Layer 16 of a small transformer language model trained on English Wikipedia (23 layers, counted from 0, width 96).
A neuron's activation on a vector x is SiLU(gate . x) times (in . x), where the dot is the dot product.

Input weights of the MLP neurons that the questions are about. A number n stands for n times 0.011.
n22 gate: -6 -9 -18 -40 8 -8 27 -38 43 27 19 44 25 41 -18 -16 -17 23 -5 14 8 11 -11 11 15 44 -16 -13 -17 -20 29 -2 -12 1 23 -11 27 39 54 -29 29 23 43 -2 11 7 -77 35 -5 -33 -19 1 -10 5 -36 33 4 -48 -56 -23 -6 -22 2 -18 -28 15 -48 9 -44 41 -9 1 -17 -1 -24 16 6 -42 11 -31 14 6 -5 9 -32 37 39 55 -11 9 2 -34 25 -29 -18 -2
n111 gate: 7 -31 23 26 10 57 25 14 -16 37 -10 -44 3 2 40 -26 5 -14 63 1 34 21 17 -29 -19 34 -20 36 10 25 38 -60 19 -38 -59 25 7 12 11 -65 24 -1 -2 11 -8 63 5 20 34 -45 -35 7 -18 -4 30 -40 28 7 7 -25 -15 5 25 37 -3 57 24 26 -17 1 8 -40 23 22 24 42 -67 -17 22 -5 4 -2 34 -66 14 44 -20 -51 18 -25 -8 -22 -13 -9 -2 12
n142 gate: 28 36 0 -13 10 -6 12 -45 4 11 34 -16 -64 20 70 18 -40 -20 19 -9 8 -41 25 3 -18 -50 16 41 20 -30 1 2 4 47 15 29 -35 -4 -2 14 -11 -42 -6 59 -7 6 -45 -2 16 -28 -55 11 2 11 8 -54 74 -2 -18 30 85 -37 -42 -17 19 -9 37 -11 35 -11 37 -19 36 -2 22 2 14 25 23 -30 2 -13 -23 -4 0 -30 23 -46 27 -10 26 34 62 15 -2 -20
n163 gate: 38 11 -36 -21 0 -64 22 -21 -43 12 -18 -21 -38 -10 72 7 -30 5 6 3 29 -22 -16 -22 -6 -25 -47 -18 13 -2 -49 8 34 8 5 56 -43 -26 30 -12 3 -16 -28 -3 -21 27 -16 -29 9 35 10 -16 -2 43 -17 24 -10 -40 17 14 -4 3 -15 -71 -35 3 -35 1 -40 -16 -25 13 -61 22 36 3 -19 -13 8 0 -60 2 7 -16 -2 -3 1 -60 -34 -24 1 13 42 -27 9 0
n174 gate: -23 35 -28 -7 18 -18 7 0 39 72 -11 12 -33 37 -25 31 -31 -43 74 41 -40 20 -20 -63 -34 4 -59 26 6 -36 38 9 -19 38 -17 9 18 29 46 -26 -5 -16 8 -16 -39 -14 6 -53 8 16 10 0 0 46 -40 95 11 -15 11 40 -21 -46 -39 -31 1 16 3 27 -7 26 9 7 14 8 11 8 -7 3 25 -25 8 -24 71 20 -18 37 26 13 19 -22 1 -18 6 -28 24 12
n233 gate: 28 22 17 14 30 20 -74 1 -9 41 3 3 -30 24 54 2 -27 -13 8 83 -8 -36 11 43 -27 -6 60 -4 -21 30 9 -13 11 20 23 -6 34 -11 -19 -1 52 9 -9 -4 -23 -32 -27 6 17 -20 -51 24 -23 18 -25 28 15 4 -39 42 -11 61 -66 -7 -4 -53 -21 -8 -37 -19 -18 -35 -30 -1 -48 -43 -48 39 5 -27 -28 -10 -21 35 26 15 6 -37 15 1 16 0 2 -13 -4 -14
n240 gate: -35 -10 41 -30 -7 26 13 3 21 -6 19 12 -1 1 23 -37 6 -64 37 14 -11 30 10 35 -9 40 -19 -55 -3 7 -30 -21 -56 48 -31 18 -56 -52 59 -36 -23 -64 28 -8 13 68 -1 42 -6 18 34 -9 -34 -10 27 31 4 17 5 -15 12 35 -37 -26 3 -3 0 4 3 35 19 15 24 0 57 -41 -9 -26 11 -2 -67 3 -14 25 14 17 -20 3 2 -12 -30 -4 36 -4 -27 -17
n256 gate: 18 -10 20 -63 -26 -27 28 9 -6 14 22 9 -20 -17 55 0 1 22 39 -9 63 7 -49 0 -11 -22 -6 44 14 11 -63 39 -35 25 -67 13 38 19 -5 -7 13 3 97 22 14 34 -4 35 51 -89 29 -24 -2 11 -23 -2 -8 0 9 -50 23 -18 5 -4 -22 -17 27 -1 0 -27 -26 -10 12 6 17 54 -39 36 23 -40 -7 3 -41 -46 15 -4 -31 36 52 -34 4 30 15 12 4 5
n258 gate: -2 49 71 -17 4 5 17 -11 -15 -26 36 6 17 34 -19 -48 -34 2 -4 14 -6 14 -24 -18 -9 -17 -7 -59 -4 25 27 -64 -8 15 -40 -21 12 1 -18 -30 21 10 5 69 13 85 20 -11 18 -23 -16 -15 -1 78 -7 -5 38 2 -17 -27 -27 -23 27 -17 -21 -36 -29 35 -17 -79 46 5 -9 -49 -38 15 -4 7 -11 -57 -10 -43 20 71 -9 10 -10 -19 15 -21 -4 10 87 -30 10 7
n276 gate: 42 -66 -9 -22 -47 -10 -15 -3 12 -13 -25 -19 -37 -27 -54 -3 4 -61 -10 -25 28 41 34 48 -24 -14 33 12 -20 17 -11 18 12 4 7 25 2 11 20 -15 28 38 -25 28 23 -1 7 25 31 24 -27 -11 -48 -3 -48 37 24 -1 29 11 13 8 3 -3 -24 -15 22 -14 -3 35 -26 -12 -52 23 -39 7 10 52 -18 15 1 -19 32 2 39 21 9 -26 71 5 -15 -29 -2 64 -2 -28
n296 gate: -57 33 -10 -19 11 -48 -7 19 45 9 -35 1 -18 -16 -46 12 5 10 -11 -10 19 4 19 76 -5 -47 40 24 56 4 34 33 -3 -48 -36 7 45 -16 -32 7 41 23 10 -10 27 56 24 -42 -15 -6 2 13 33 38 -39 15 27 -30 -14 -24 31 58 -28 3 -59 -48 -28 22 58 45 -9 2 -10 -6 -31 8 -25 -50 -10 -38 9 -30 14 -6 30 38 -4 -41 10 -24 10 -34 7 43 2 30
n310 gate: -20 -8 25 -62 -28 -35 0 30 -37 -44 -20 -4 -1 19 2 -10 35 -39 32 6 -15 -26 -4 22 -21 -62 -6 -10 -43 21 -41 -11 48 -54 19 25 -40 -13 -34 17 16 -3 -17 37 14 37 -29 50 7 36 0 -25 18 2 -44 -67 42 -20 -58 3 9 50 -33 14 6 12 5 -23 -40 -4 32 -20 -28 -68 26 29 8 48 21 -36 -49 -46 71 33 7 8 2 -48 90 -45 69 21 11 2 -3 -3
n382 gate: 6 -23 -1 -31 -24 -30 24 29 38 -20 23 15 35 -13 -14 32 -24 20 -2 27 -27 37 -43 -16 10 7 -11 27 47 14 33 5 1 42 35 -9 2 -14 9 -40 -7 -26 17 41 18 -8 15 -21 -9 -24 6 22 -15 18 -20 6 -63 -47 8 1 17 -22 21 10 16 24 7 33 31 22 35 23 -23 80 -7 -22 46 36 -21 -55 -19 31 -1 14 -10 22 -20 -8 -9 -15 3 -29 18 33 14 -22
n384 gate: 10 11 -7 18 -5 -30 1 8 17 25 22 -33 3 -45 -11 -10 1 40 33 -15 46 9 -34 16 26 9 58 -21 8 -6 -40 -8 -11 14 23 55 -13 28 26 28 12 25 -5 19 -28 21 -23 -10 7 -22 -18 -4 12 13 -34 -28 -8 18 36 14 54 -24 -64 30 -64 -46 -27 64 15 0 3 6 -21 2 -40 -40 43 -29 -3 -8 -30 34 -26 -48 7 1 -6 31 80 -26 3 16 22 -9 -40 3
n398 gate: 16 12 19 -67 -28 -22 -28 27 11 -6 2 -41 46 12 42 41 -63 2 7 13 35 0 10 7 18 -49 45 21 -23 -16 11 24 -29 -8 -20 16 -34 -11 4 41 30 27 -3 -35 -26 33 -28 55 -6 -13 10 -2 0 42 -44 44 16 -15 9 6 2 -14 -60 -27 -60 73 -52 27 3 -12 65 31 15 -52 -20 -49 -43 5 -15 -22 -27 2 -5 10 52 5 0 -29 0 -10 -38 -78 16 13 12 4
n455 gate: -13 -5 -10 -61 20 -10 30 29 55 -24 46 -52 7 -19 18 38 5 1 -10 -3 -21 -30 -25 -12 22 -38 -42 58 -16 -27 -7 -27 53 39 -17 1 -2 -32 -14 -39 -12 -7 33 12 27 12 29 25 94 29 -19 6 38 -16 -10 48 1 -19 -21 -8 47 -3 22 -28 -41 0 -29 23 8 36 25 -1 -44 -27 4 5 -57 -36 -9 18 18 -25 33 30 10 1 43 15 39 -13 15 -11 20 -7 -30 -3
n517 gate: -64 -38 -74 -25 -26 -48 10 -35 18 23 -82 -41 -35 -18 -48 -16 12 -7 -4 6 -7 -21 -16 3 -43 5 -5 34 3 17 -7 -5 -2 41 56 45 -21 47 54 10 -5 9 47 -9 28 37 -75 36 -35 27 2 -21 -6 -36 -72 -30 28 5 -43 2 -10 -21 -13 -16 -28 6 -30 42 37 21 56 16 21 -9 -4 -33 28 -21 26 -39 4 24 -8 -37 1 5 -37 23 -16 -11 31 14 8 -34 -6 16
n519 gate: -4 9 12 8 41 -9 -7 2 -18 66 -12 41 21 28 14 42 7 9 -5 -31 -4 -5 28 -26 6 -36 14 -19 2 9 -59 -23 -5 -3 -36 59 29 -12 20 -5 -38 -35 30 -25 -29 51 40 2 -12 -1 7 7 7 15 -25 3 -29 31 23 4 -20 -36 19 -22 31 -34 8 11 -28 50 8 -21 -46 3 -20 25 -27 13 -2 -28 11 -51 -18 7 70 -18 20 -6 8 -56 -36 31 10 -28 29 53
n554 gate: 18 -20 5 -7 52 -6 -33 15 -29 8 1 17 -7 25 -5 -21 -33 -57 -4 -20 -45 -43 19 -36 -27 -38 -7 36 37 -39 70 38 13 46 -39 -32 -39 -6 10 -1 38 54 22 -7 -20 42 13 -31 -19 -54 -42 -71 -26 9 3 42 -46 2 -29 13 -49 3 -13 40 -6 61 -11 -12 23 -25 -23 23 -24 1 -41 0 -4 -18 -36 7 -59 18 6 33 22 -1 33 -20 -25 -15 35 29 3 -45 14 14
n22 in: -12 5 2 15 16 -20 35 -41 10 -47 17 -2 8 9 -39 -29 -2 -29 61 15 20 5 13 -28 -12 12 -23 12 -24 9 28 -24 2 -25 20 -2 10 -30 37 -10 -8 -14 52 -25 44 4 -10 -22 19 9 -25 -73 27 18 -1 -16 12 -17 43 44 26 50 -34 -14 46 8 -21 -57 -6 -5 -10 -47 8 -11 14 10 9 -25 -4 19 3 13 -8 41 1 15 3 -7 8 19 17 1 -28 13 -9 2
n111 in: -27 -12 4 32 -3 -16 1 12 2 25 -33 -43 -3 61 12 10 35 -20 -17 -53 40 37 -29 -18 10 5 25 27 39 2 29 -25 -7 -19 -51 8 -44 55 -17 7 -9 -20 -4 14 11 -9 -6 -31 14 24 25 4 49 71 -3 -22 -61 3 13 38 7 0 3 38 9 -9 -6 -9 6 19 -24 -32 2 51 -7 46 5 23 -27 7 4 16 20 -3 21 -12 7 -15 4 -33 -49 -42 15 -2 -63 -7
n142 in: 35 19 18 -17 -58 8 -29 -10 -15 2 -24 7 -10 -25 -3 -18 2 29 -35 -3 20 1 -25 -1 24 14 -20 15 -41 17 -42 18 30 0 -50 -81 42 -2 6 -14 2 -40 25 4 -36 -1 11 -1 18 8 9 -12 6 -43 -32 46 5 0 2 26 28 -26 -29 37 -1 50 11 -23 12 -23 -7 -54 10 14 28 -3 -45 -42 20 22 29 17 15 -15 8 33 -24 43 12 -9 -57 8 -65 -14 -23 -3
n163 in: 56 -4 -24 10 -14 34 -7 7 -4 21 -8 -7 -6 -38 -7 39 45 -2 14 32 -39 -7 -29 8 13 2 13 -33 -72 18 -20 15 -21 -34 -18 18 -7 -3 0 -6 7 14 20 -63 22 -12 25 0 32 -5 -34 31 -41 18 19 17 33 11 -30 -44 30 26 -19 23 46 22 -16 -30 41 -19 15 -11 10 4 0 -7 -2 -17 -8 1 -30 9 12 32 42 5 19 4 11 -21 41 -10 17 -5 -37 -13
n174 in: 25 -41 -10 -46 30 -44 9 12 6 28 -19 15 -33 30 14 14 23 0 4 -10 14 -14 -12 21 12 -10 4 30 9 -46 -31 -49 30 52 -47 -18 41 -42 -15 33 33 -5 15 -16 29 -3 12 -3 -2 -6 -35 6 38 51 21 -32 -59 -49 -11 -20 -26 -6 -10 -11 46 -12 -41 -17 43 10 -7 16 23 -23 30 -14 6 15 -55 11 -2 -20 -23 -11 -23 25 -13 -24 -45 32 10 -17 7 -64 -13 -4
n233 in: -7 -14 -32 -11 -28 -20 10 44 28 0 -16 -24 -27 -13 -13 48 38 19 -5 -21 59 -2 37 6 40 25 22 -16 -75 25 11 -3 72 -3 -9 38 -7 -5 6 -13 9 36 9 -24 -63 -9 18 33 10 6 -15 -13 24 59 -18 -42 23 -2 5 -15 -6 41 9 -25 4 -3 -26 -12 8 10 1 15 8 -7 0 13 -3 25 17 -4 25 -29 33 38 -45 -16 11 -18 22 -12 -16 70 -27 -17 -2 -33
n240 in: -29 38 -58 2 -19 60 -16 13 -18 -28 34 -6 -17 -36 6 18 15 20 1 -18 -52 28 -33 27 -2 38 12 -15 7 -1 12 11 21 -14 -28 -38 1 -37 -50 -14 47 2 4 -11 -15 35 34 16 -52 5 7 -16 34 -18 -19 2 14 -2 -24 44 -16 10 -43 -2 -13 8 -3 9 -5 -9 39 10 8 11 -24 -29 12 35 20 -36 -29 9 16 -18 6 21 50 -4 31 -3 -16 15 -7 26 24 -13
n256 in: 37 38 -14 50 -38 -30 41 -31 6 -12 24 5 4 38 5 41 -24 -47 28 -42 12 -34 -32 -1 31 -21 -6 10 9 -37 -11 -28 -24 -3 22 -5 -40 -34 29 0 -35 2 -34 -25 61 -22 11 23 17 0 -46 -1 -21 1 31 12 -24 -8 5 15 -3 -25 -40 -8 -64 0 13 -6 40 51 51 28 15 21 -11 35 -16 -58 -25 26 -2 -1 31 20 -15 -42 -6 -34 -15 23 27 -10 -8 -21 -8 4
n258 in: -15 50 -11 -8 -48 30 2 -7 -3 -49 -58 11 -26 -49 -14 -33 22 -12 8 -23 4 -59 -32 -8 -21 13 -39 62 25 -15 -4 -27 -72 -44 -4 -15 19 -21 -10 16 -15 -32 6 45 -1 2 -17 20 5 -49 35 25 17 -40 -8 -9 -4 25 -8 47 2 -6 -37 8 26 41 -40 9 -46 11 2 3 -22 6 38 -11 31 31 -3 33 38 -28 2 26 -9 -1 -44 12 -30 14 21 33 -5 -27 -19 7
n276 in: 4 -5 30 -1 -38 -10 10 7 13 -2 -19 -36 -53 -14 -9 -19 -20 -15 7 -3 -27 -3 -22 15 -8 -55 -9 26 7 19 -45 -5 -2 23 4 -2 -8 -13 16 39 16 -7 31 -42 -23 -12 20 22 -20 22 -46 39 -2 -48 14 -49 -31 -21 6 5 32 -14 1 43 -4 -73 -25 6 18 -9 21 0 -15 0 16 -33 50 16 -26 36 3 -38 -12 -2 44 -35 15 36 -9 -7 -23 -18 2 -5 45 34
n296 in: -14 -46 -16 -42 24 38 30 -2 -19 15 -2 10 6 15 40 14 53 10 2 4 -10 -6 33 -40 11 9 34 -38 -11 8 -32 3 -8 -15 -3 1 -30 -11 47 -59 -16 -14 41 29 15 -10 6 -3 -8 4 4 22 13 15 -35 11 28 -18 7 1 13 -5 -4 -53 -4 35 37 19 -18 4 -41 -2 7 -38 12 -25 32 -12 -17 -42 -35 20 6 -38 16 36 68 42 68 -6 22 31 -25 9 -24 -36
n310 in: -92 -34 -45 1 -7 -2 26 -15 -40 -29 17 -19 8 -56 -8 -15 -24 -22 13 -31 30 55 -49 3 -15 -13 -8 -9 2 26 36 57 -32 -9 33 43 -26 -7 0 -28 19 60 35 0 19 10 12 31 -23 -2 32 -25 -31 16 -15 24 7 -23 -9 -2 -12 -12 20 -9 8 -53 16 4 -11 -26 2 11 4 32 21 -30 -20 17 27 -8 32 22 29 -45 -14 46 -71 30 38 -8 -41 -1 10 -36 -28 3
n382 in: -30 -30 -9 -20 33 22 -9 5 39 1 45 30 18 17 20 -19 0 6 -5 1 -15 -5 32 12 19 -14 -2 64 19 -5 -39 -15 -19 2 25 -31 -31 -24 -19 1 21 31 21 1 -3 10 -12 1 -1 -18 28 -1 41 35 48 62 -12 17 5 18 26 30 8 8 -19 36 16 9 24 -8 36 -5 42 19 -45 15 1 6 17 -26 -8 -9 -13 21 -15 -22 6 -3 15 1 40 10 31 -25 -22 3
n384 in: 21 13 -4 16 13 29 -22 -5 17 14 16 28 -47 -8 8 -37 -20 21 30 5 -49 -38 -3 28 6 -9 -39 -3 31 -1 1 12 13 2 -4 -37 -7 14 8 -22 -3 6 1 19 -11 -7 -18 20 26 -2 -6 -2 26 -8 31 34 -45 2 -5 21 52 -7 -7 17 -87 10 0 25 -3 -80 48 26 -30 15 8 -17 11 -2 -7 7 46 20 -1 -6 52 13 -29 -6 8 -3 -23 -13 18 11 -16 -43
n398 in: -8 23 14 9 1 -63 0 5 -1 0 6 22 -2 14 24 30 -51 8 15 11 24 -20 -37 -60 -1 57 9 -21 -6 19 -7 23 -69 16 47 38 33 28 31 10 -21 18 35 18 11 -20 -38 -8 31 29 -11 13 -2 4 -29 13 -21 23 17 -41 55 -4 -70 9 28 -17 -58 -37 -11 43 -10 24 9 -41 -8 -2 -4 15 11 -43 34 -6 -44 3 -1 16 11 -22 10 5 8 -29 -49 -42 41 -33
n455 in: 23 32 -23 10 37 18 13 -36 26 21 -7 -35 49 3 -8 13 -29 -1 -23 4 -1 12 -17 -15 -32 1 14 -8 -1 -9 31 5 -18 -7 3 1 -22 20 -64 -1 11 27 11 -4 26 2 50 10 -6 -1 23 30 27 -7 -29 -4 -1 36 -12 8 -3 34 -43 -38 34 -23 -10 -6 20 -1 -43 -20 27 5 -36 -12 29 -13 24 5 -13 -21 -27 31 35 75 -46 9 31 -26 -1 23 19 -24 -5 13
n517 in: -21 26 19 0 -6 22 32 36 1 -24 -21 -60 -14 9 -61 -51 -25 1 46 -47 47 -61 -12 30 33 11 -12 7 42 -22 -22 -46 -15 -64 35 27 -13 -14 4 -28 16 6 -58 -20 5 5 6 -24 5 -4 45 -27 7 -44 10 15 1 1 42 40 30 -43 -24 -21 -8 -34 -48 7 -4 -38 23 -11 23 10 10 37 30 -3 -9 21 -12 -32 11 1 -5 9 -4 -13 -12 -1 28 -23 -47 -10 20 19
n519 in: -24 -16 -60 12 20 0 -10 -13 -10 -1 -6 10 27 -13 -9 -13 7 -45 29 -9 -16 -13 -17 -7 -13 -17 -26 -24 -31 4 11 -27 -8 -1 17 5 -20 7 -6 5 22 -6 -5 -11 -56 12 -14 -18 36 22 -23 -4 60 48 -20 -51 26 20 12 20 30 30 -6 29 21 21 -22 10 23 12 -1 3 41 -22 2 7 35 -53 -25 -7 38 31 26 23 -22 2 -17 -13 -31 -23 -54 27 5 -37 -21 4
n554 in: -16 -30 -28 -58 26 -15 17 23 33 22 18 14 -33 -18 -31 47 19 36 54 -35 17 -4 -2 -8 16 -12 -15 37 3 12 3 53 32 -5 5 17 -57 -10 13 32 -22 11 -19 -39 41 -20 48 51 36 2 -10 15 23 -8 28 -27 -4 -13 -63 -26 -8 -2 23 -7 -3 11 -22 19 35 50 -10 -13 -11 -7 10 36 4 43 26 -2 30 -36 3 -1 -8 16 17 37 -26 -14 15 3 -15 16 43 -27

Each question shows a token from some text and the vector x that enters the MLP there. A number n stands for n times 0.024.

"th": 31 14 -10 -7 -24 4 -1 6 -10 -15 7 -21 12 6 16 35 -22 8 17 1 -32 -32 -30 -25 28 13 -30 27 9 -6 1 26 1 3 -28 -25 26 -1 -25 -3 8 9 -34 22 -49 -14 -22 10 7 13 27 -1 -7 -14 12 -28 6 -16 -25 -25 21 19 -5 -6 -5 11 26 14 4 14 34 -9 41 -10 -26 1 -1 10 22 -5 43 -16 6 12 9 15 41 6 23 7 -9 -17 -14 8 -8 -20
The most active neuron and its activation: n142, at about 5

"==": 9 -26 -7 -5 -13 -17 8 16 -2 -22 -23 54 16 29 4 -12 27 -26 12 -32 -15 8 1 30 -4 2 10 2 -5 -25 -25 33 -28 -21 0 -15 -3 22 -4 13 35 -5 -13 -5 21 25 19 24 7 -5 -21 -7 -1 8 24 4 -10 -7 25 -18 -5 -30 -10 1 9 -15 -34 -5 24 12 -14 -5 28 3 -34 -36 8 6 26 -15 -9 -22 -8 9 -10 -23 4 -11 28 78 51 -5 -5 36 18 -2
Which two neurons fire most, strongest first? n276, n256

"\n": 22 16 -2 5 -2 15 -14 -1 28 -7 9 4 2 4 2 16 -9 -9 -5 -7 -13 -9 -7 -8 -1 15 4 -11 5 -29 -19 1 -9 -11 -18 -1 6 37 6 -43 -11 -2 1 -1 -19 2 -13 -5 -6 9 19 0 23 0 1 -2 13 1 -16 -3 21 -4 23 19 -13 6 6 -17 9 -2 -23 4 -37 9 0 -4 37 8 28 16 -9 0 -1 2 -11 -10 -5 -20 -6 35 17 -18 -23 18 10 -29
Which neuron lights up most? n310

"ation": 4 -16 21 38 -2 28 -12 -26 2 18 7 38 29 47 17 20 -24 8 -18 3 -19 -16 16 -3 22 -21 5 -18 -33 13 -6 14 -1 25 20 18 1 -9 14 4 -3 -21 -20 9 34 -27 -15 0 -17 2 15 -28 -11 22 9 -30 -16 -22 -11 7 -12 10 -3 -26 -4 -44 -1 -5 -30 16 -37 -27 15 2 -16 -4 -1 -24 24 -16 -14 -7 -46 21 -5 -5 14 -8 -15 40 -32 23 -32 -11 11 -1
Which neuron lights up most? n22

":": -18 4 -9 -2 -9 -8 9 -7 5 -10 4 15 -31 3 -2 -17 -1 11 13 -4 15 6 -8 1 15 6 -22 -4 -11 -47 -1 28 -3 -3 -10 -15 -2 11 13 -38 9 12 -26 25 -9 -13 -25 -1 -22 -18 16 15 -7 0 10 -6 -37 7 -9 6 5 -17 34 -20 -4 -24 -18 -26 20 26 17 -16 7 14 -13 -2 -16 -12 0 0 17 2 28 12 4 37 -14 3 4 18 36 7 -6 -12 35 -13
Which neuron lights up most? n174

" H": -11 -7 4 -17 12 -7 0 -4 35 25 15 14 9 -2 10 22 2 0 -8 -13 -11 -4 -6 -1 3 -2 9 -6 9 -21 -4 22 -1 11 18 -13 3 6 0 14 8 4 6 3 10 3 -5 11 -4 -2 -4 16 0 18 -3 0 -9 12 12 4 -10 -2 11 10 2 3 11 -13 -1 -5 -10 -23 -2 -22 -2 -8 6 -3 7 0 -9 8 17 10 9 6 13 -8 3 31 -19 0 -12 18 -10 17
Which two neurons fire most, strongest first? n517, n258

"s": -1 23 3 11 -1 -10 -15 3 5 48 -21 0 9 13 37 21 -9 -14 -2 6 0 -2 12 18 53 3 -16 -4 -20 -14 6 19 -12 -5 24 -9 14 20 -1 1 0 -9 2 -16 25 -45 4 3 -10 15 7 -12 -6 -18 1 -10 26 20 3 7 16 19 -8 -8 -20 -10 9 11 18 23 -12 19 0 -4 -9 8 9 -11 -13 3 49 1 2 9 7 17 42 -42 7 43 -35 -6 0 14 4 -2
Which two neurons fire most, strongest first? n398, n233

" St": 18 -22 13 4 2 -6 16 5 25 18 24 22 10 -29 -8 5 -17 -5 26 -8 -36 -20 -3 -29 14 -6 -6 7 5 -39 3 12 5 -6 -13 -32 3 -10 2 14 17 -5 -19 3 29 -18 15 -8 9 -9 5 19 -3 -5 -10 14 -9 -10 4 3 -7 -15 17 20 2 6 19 4 -27 2 5 -13 -1 -16 -1 -28 -19 -2 -35 -30 12 -19 11 5 15 5 -8 -16 -9 -9 -5 5 9 -15 -14 -13
Which three neurons fire most, strongest first? n174, n554, n382

"am": -5 18 -15 15 -14 -4 22 -1 8 3 -4 13 -4 0 -2 -5 0 17 11 8 -61 9 -23 -32 34 15 -5 -9 -13 16 -30 15 25 7 5 -6 11 -9 -14 -11 -35 22 -8 -11 -33 3 -12 19 -15 -4 14 16 -1 8 -33 -8 -11 14 -10 9 -3 25 17 8 2 2 -3 -23 21 -9 11 5 -26 -3 0 -20 32 -57 29 18 -8 7 11 32 5 26 -11 4 17 -16 -16 -17 -37 -5 -25 4
Which two neurons fire most, strongest first? n384, n455

"an": 13 -14 -18 5 -11 -24 65 40 -1 14 -2 20 28 27 7 16 -1 28 32 4 -20 -5 7 -6 24 33 -9 -3 -6 7 -15 36 7 18 -17 -8 -29 1 -15 -2 -40 -3 -12 -1 -45 -30 -24 3 9 12 46 12 18 25 -20 -6 -2 2 -21 -7 27 -10 7 20 10 28 2 -49 5 -1 8 -42 8 16 38 -29 10 -8 20 3 26 -3 -9 7 7 11 11 -7 4 -33 -5 24 -13 -13 -8 4
Which neuron lights up most? n142

"pl": 21 7 -25 -16 -1 33 9 -33 8 14 -6 -7 6 -51 10 18 -3 12 -18 -16 -7 19 -28 -20 8 -32 -35 -30 -14 7 -26 6 -31 -18 10 -17 20 -22 9 -4 45 9 -25 -14 45 -24 21 -1 -13 6 11 -4 5 4 -24 -42 8 3 -25 -21 8 1 5 -1 22 -47 -3 -2 -30 16 9 25 23 4 -29 29 8 -15 -7 0 24 10 -24 13 -5 -17 -24 2 6 47 -7 22 19 -17 -8 -8
Which neuron lights up most? n258

" the": -2 -7 -1 17 -7 -3 -16 3 -21 7 31 -11 4 -32 8 -18 -4 -12 -5 -16 -11 -14 -4 -7 20 31 -20 -7 -17 12 0 -12 16 21 -7 -4 4 -9 23 19 17 7 3 7 2 -51 0 -5 -2 -13 18 0 5 -4 20 14 -22 4 -20 -3 -2 -5 5 5 -11 8 17 -9 -26 -5 0 16 11 2 -15 -19 -8 -1 20 4 -9 -10 7 16 7 -1 9 7 -2 39 26 -10 -39 -25 29 7
Which neuron lights up most? n111

";": -4 -2 -5 10 -10 -3 14 -3 11 -2 2 -7 -3 -4 -3 16 -8 9 -7 -3 3 -6 -17 -3 2 -6 8 22 -18 -18 -34 5 -9 -1 -19 -7 -2 -6 -1 -10 0 0 10 3 -4 -4 -10 9 3 -5 8 5 7 17 13 23 -18 -1 -10 2 1 5 -7 4 12 -13 4 6 10 -3 6 -9 10 6 7 -1 -10 5 -9 12 8 3 -1 11 -4 -1 -6 -11 17 29 15 -6 -15 13 51 8
Which neuron lights up most? n256

",": 9 -10 4 -9 -4 17 -11 -17 1 27 4 5 7 33 -11 22 -2 7 -4 -11 16 -29 -15 5 14 25 7 22 -15 8 -33 22 2 -4 8 -12 -13 -13 1 -41 -14 -3 10 -18 5 -28 -2 -1 18 -3 -16 -5 -10 2 -2 2 -1 -10 13 3 -8 10 -3 -17 -9 -11 -10 -6 0 -13 0 -9 8 -4 -11 -18 5 0 -10 -19 4 0 22 5 -6 8 -20 -5 9 22 27 -13 3 9 46 -9
The most active neuron and its activation: n233, at about 1.2

"ts": -42 25 4 21 15 -3 -10 10 -4 1 -2 -3 25 38 14 -47 -20 -9 -2 6 18 1 12 10 31 26 -4 4 -22 8 -9 -12 3 -21 21 -50 32 -26 -4 -34 13 -8 -22 -8 -3 7 -17 -3 4 0 -6 -3 -13 -4 -8 -20 4 26 -10 24 -33 8 8 7 27 -7 6 4 -1 19 -24 -14 5 -13 -8 1 44 22 -26 0 28 -27 24 -8 19 23 -12 -11 23 46 6 -34 14 12 1 -14
The most active neuron and its activation: n258, at about 1.3

" T": -3 -8 0 5 0 2 12 -10 32 21 11 16 -3 -7 8 12 -8 -16 -28 3 -5 14 -13 -10 9 11 15 16 15 -28 -18 9 6 15 -7 -6 0 7 17 0 4 17 -8 -1 7 6 -1 -3 -9 -4 -10 -6 3 7 0 5 -3 13 15 7 -2 6 -5 -2 -2 7 15 -26 0 -13 -6 -4 19 8 -5 3 -4 -6 5 -15 2 -26 1 -10 4 1 0 -4 -3 26 -28 0 -6 3 -19 19
Which neuron lights up most? n174

"00": 11 6 29 10 16 12 -7 13 8 -43 41 28 -18 -27 -6 -22 -14 -10 24 4 -20 -15 12 11 16 7 12 -39 15 13 15 4 11 1 2 -10 17 3 -7 -36 -20 -2 -22 3 6 -20 -10 12 11 1 5 -5 -9 9 22 -13 34 -3 -40 -9 -23 -7 11 24 30 -41 3 -33 -13 12 5 15 -9 -3 7 8 -29 0 9 -18 -2 19 42 34 -6 12 -7 -5 5 23 -1 -13 -4 -9 30 13
Which neuron lights up most? n310

" in": 0 4 14 -12 11 2 11 -20 -26 -21 -3 12 18 -2 -3 -37 15 3 -2 14 -24 -11 -20 -1 18 12 4 13 5 11 17 22 -38 25 -23 -1 -14 14 23 12 14 -10 9 -9 -18 -27 -7 6 2 -23 11 5 12 9 21 -11 -4 -17 2 8 -10 -4 17 9 -24 8 -15 -19 11 -4 3 -2 19 -2 -1 -10 -3 7 -29 -25 13 -16 1 -5 -8 -18 11 -1 -11 33 -1 31 9 19 18 -10
Which three neurons fire most, strongest first? n258, n455, n382

" J": -4 -11 -20 4 14 18 -7 0 33 3 17 31 -1 -7 -2 -8 14 -16 14 2 0 -8 5 8 -10 -7 3 7 5 -16 -13 14 3 -7 -4 -8 1 1 21 -3 4 -8 11 14 14 -21 9 -14 -2 -5 -19 29 15 4 10 1 1 -1 8 -12 2 -7 24 16 -16 -12 -11 -7 -10 -13 8 7 8 -1 17 -10 -5 4 -13 -8 2 -12 19 -8 2 32 8 -2 12 12 -28 -1 4 36 -11 8
Which two neurons fire most, strongest first? n296, n276

"i": -22 -15 -21 1 1 -12 45 -29 2 20 -2 -10 -4 -9 27 30 19 -25 -11 -10 -19 25 -13 14 40 -1 -18 7 4 33 -33 14 28 3 2 -5 -11 5 -3 25 6 4 18 -3 -11 -22 15 9 -13 -1 38 -1 -1 36 9 -5 -5 11 -5 -9 5 9 29 4 6 -4 -15 -21 -7 6 -11 -31 6 15 18 4 1 12 4 -12 -17 -14 41 -6 8 1 -2 -3 7 6 11 14 -1 2 29 1
The most active neuron and its activation: n310, at about 3.6

"art": 13 9 5 45 8 38 17 -32 -6 -22 2 12 19 -17 10 5 12 -7 -13 -2 -6 25 21 17 2 9 19 27 9 8 14 17 -1 -45 31 -10 -2 -31 16 -7 7 3 -33 12 -1 6 22 -2 37 28 7 19 -9 1 -15 2 -12 -33 -1 10 1 23 -10 -16 32 -4 -3 -3 -59 6 -41 -3 -27 14 -5 5 47 -4 -1 19 43 -28 12 15 24 23 8 23 -9 38 18 -10 15 -9 -1 -1
Which neuron lights up most? n22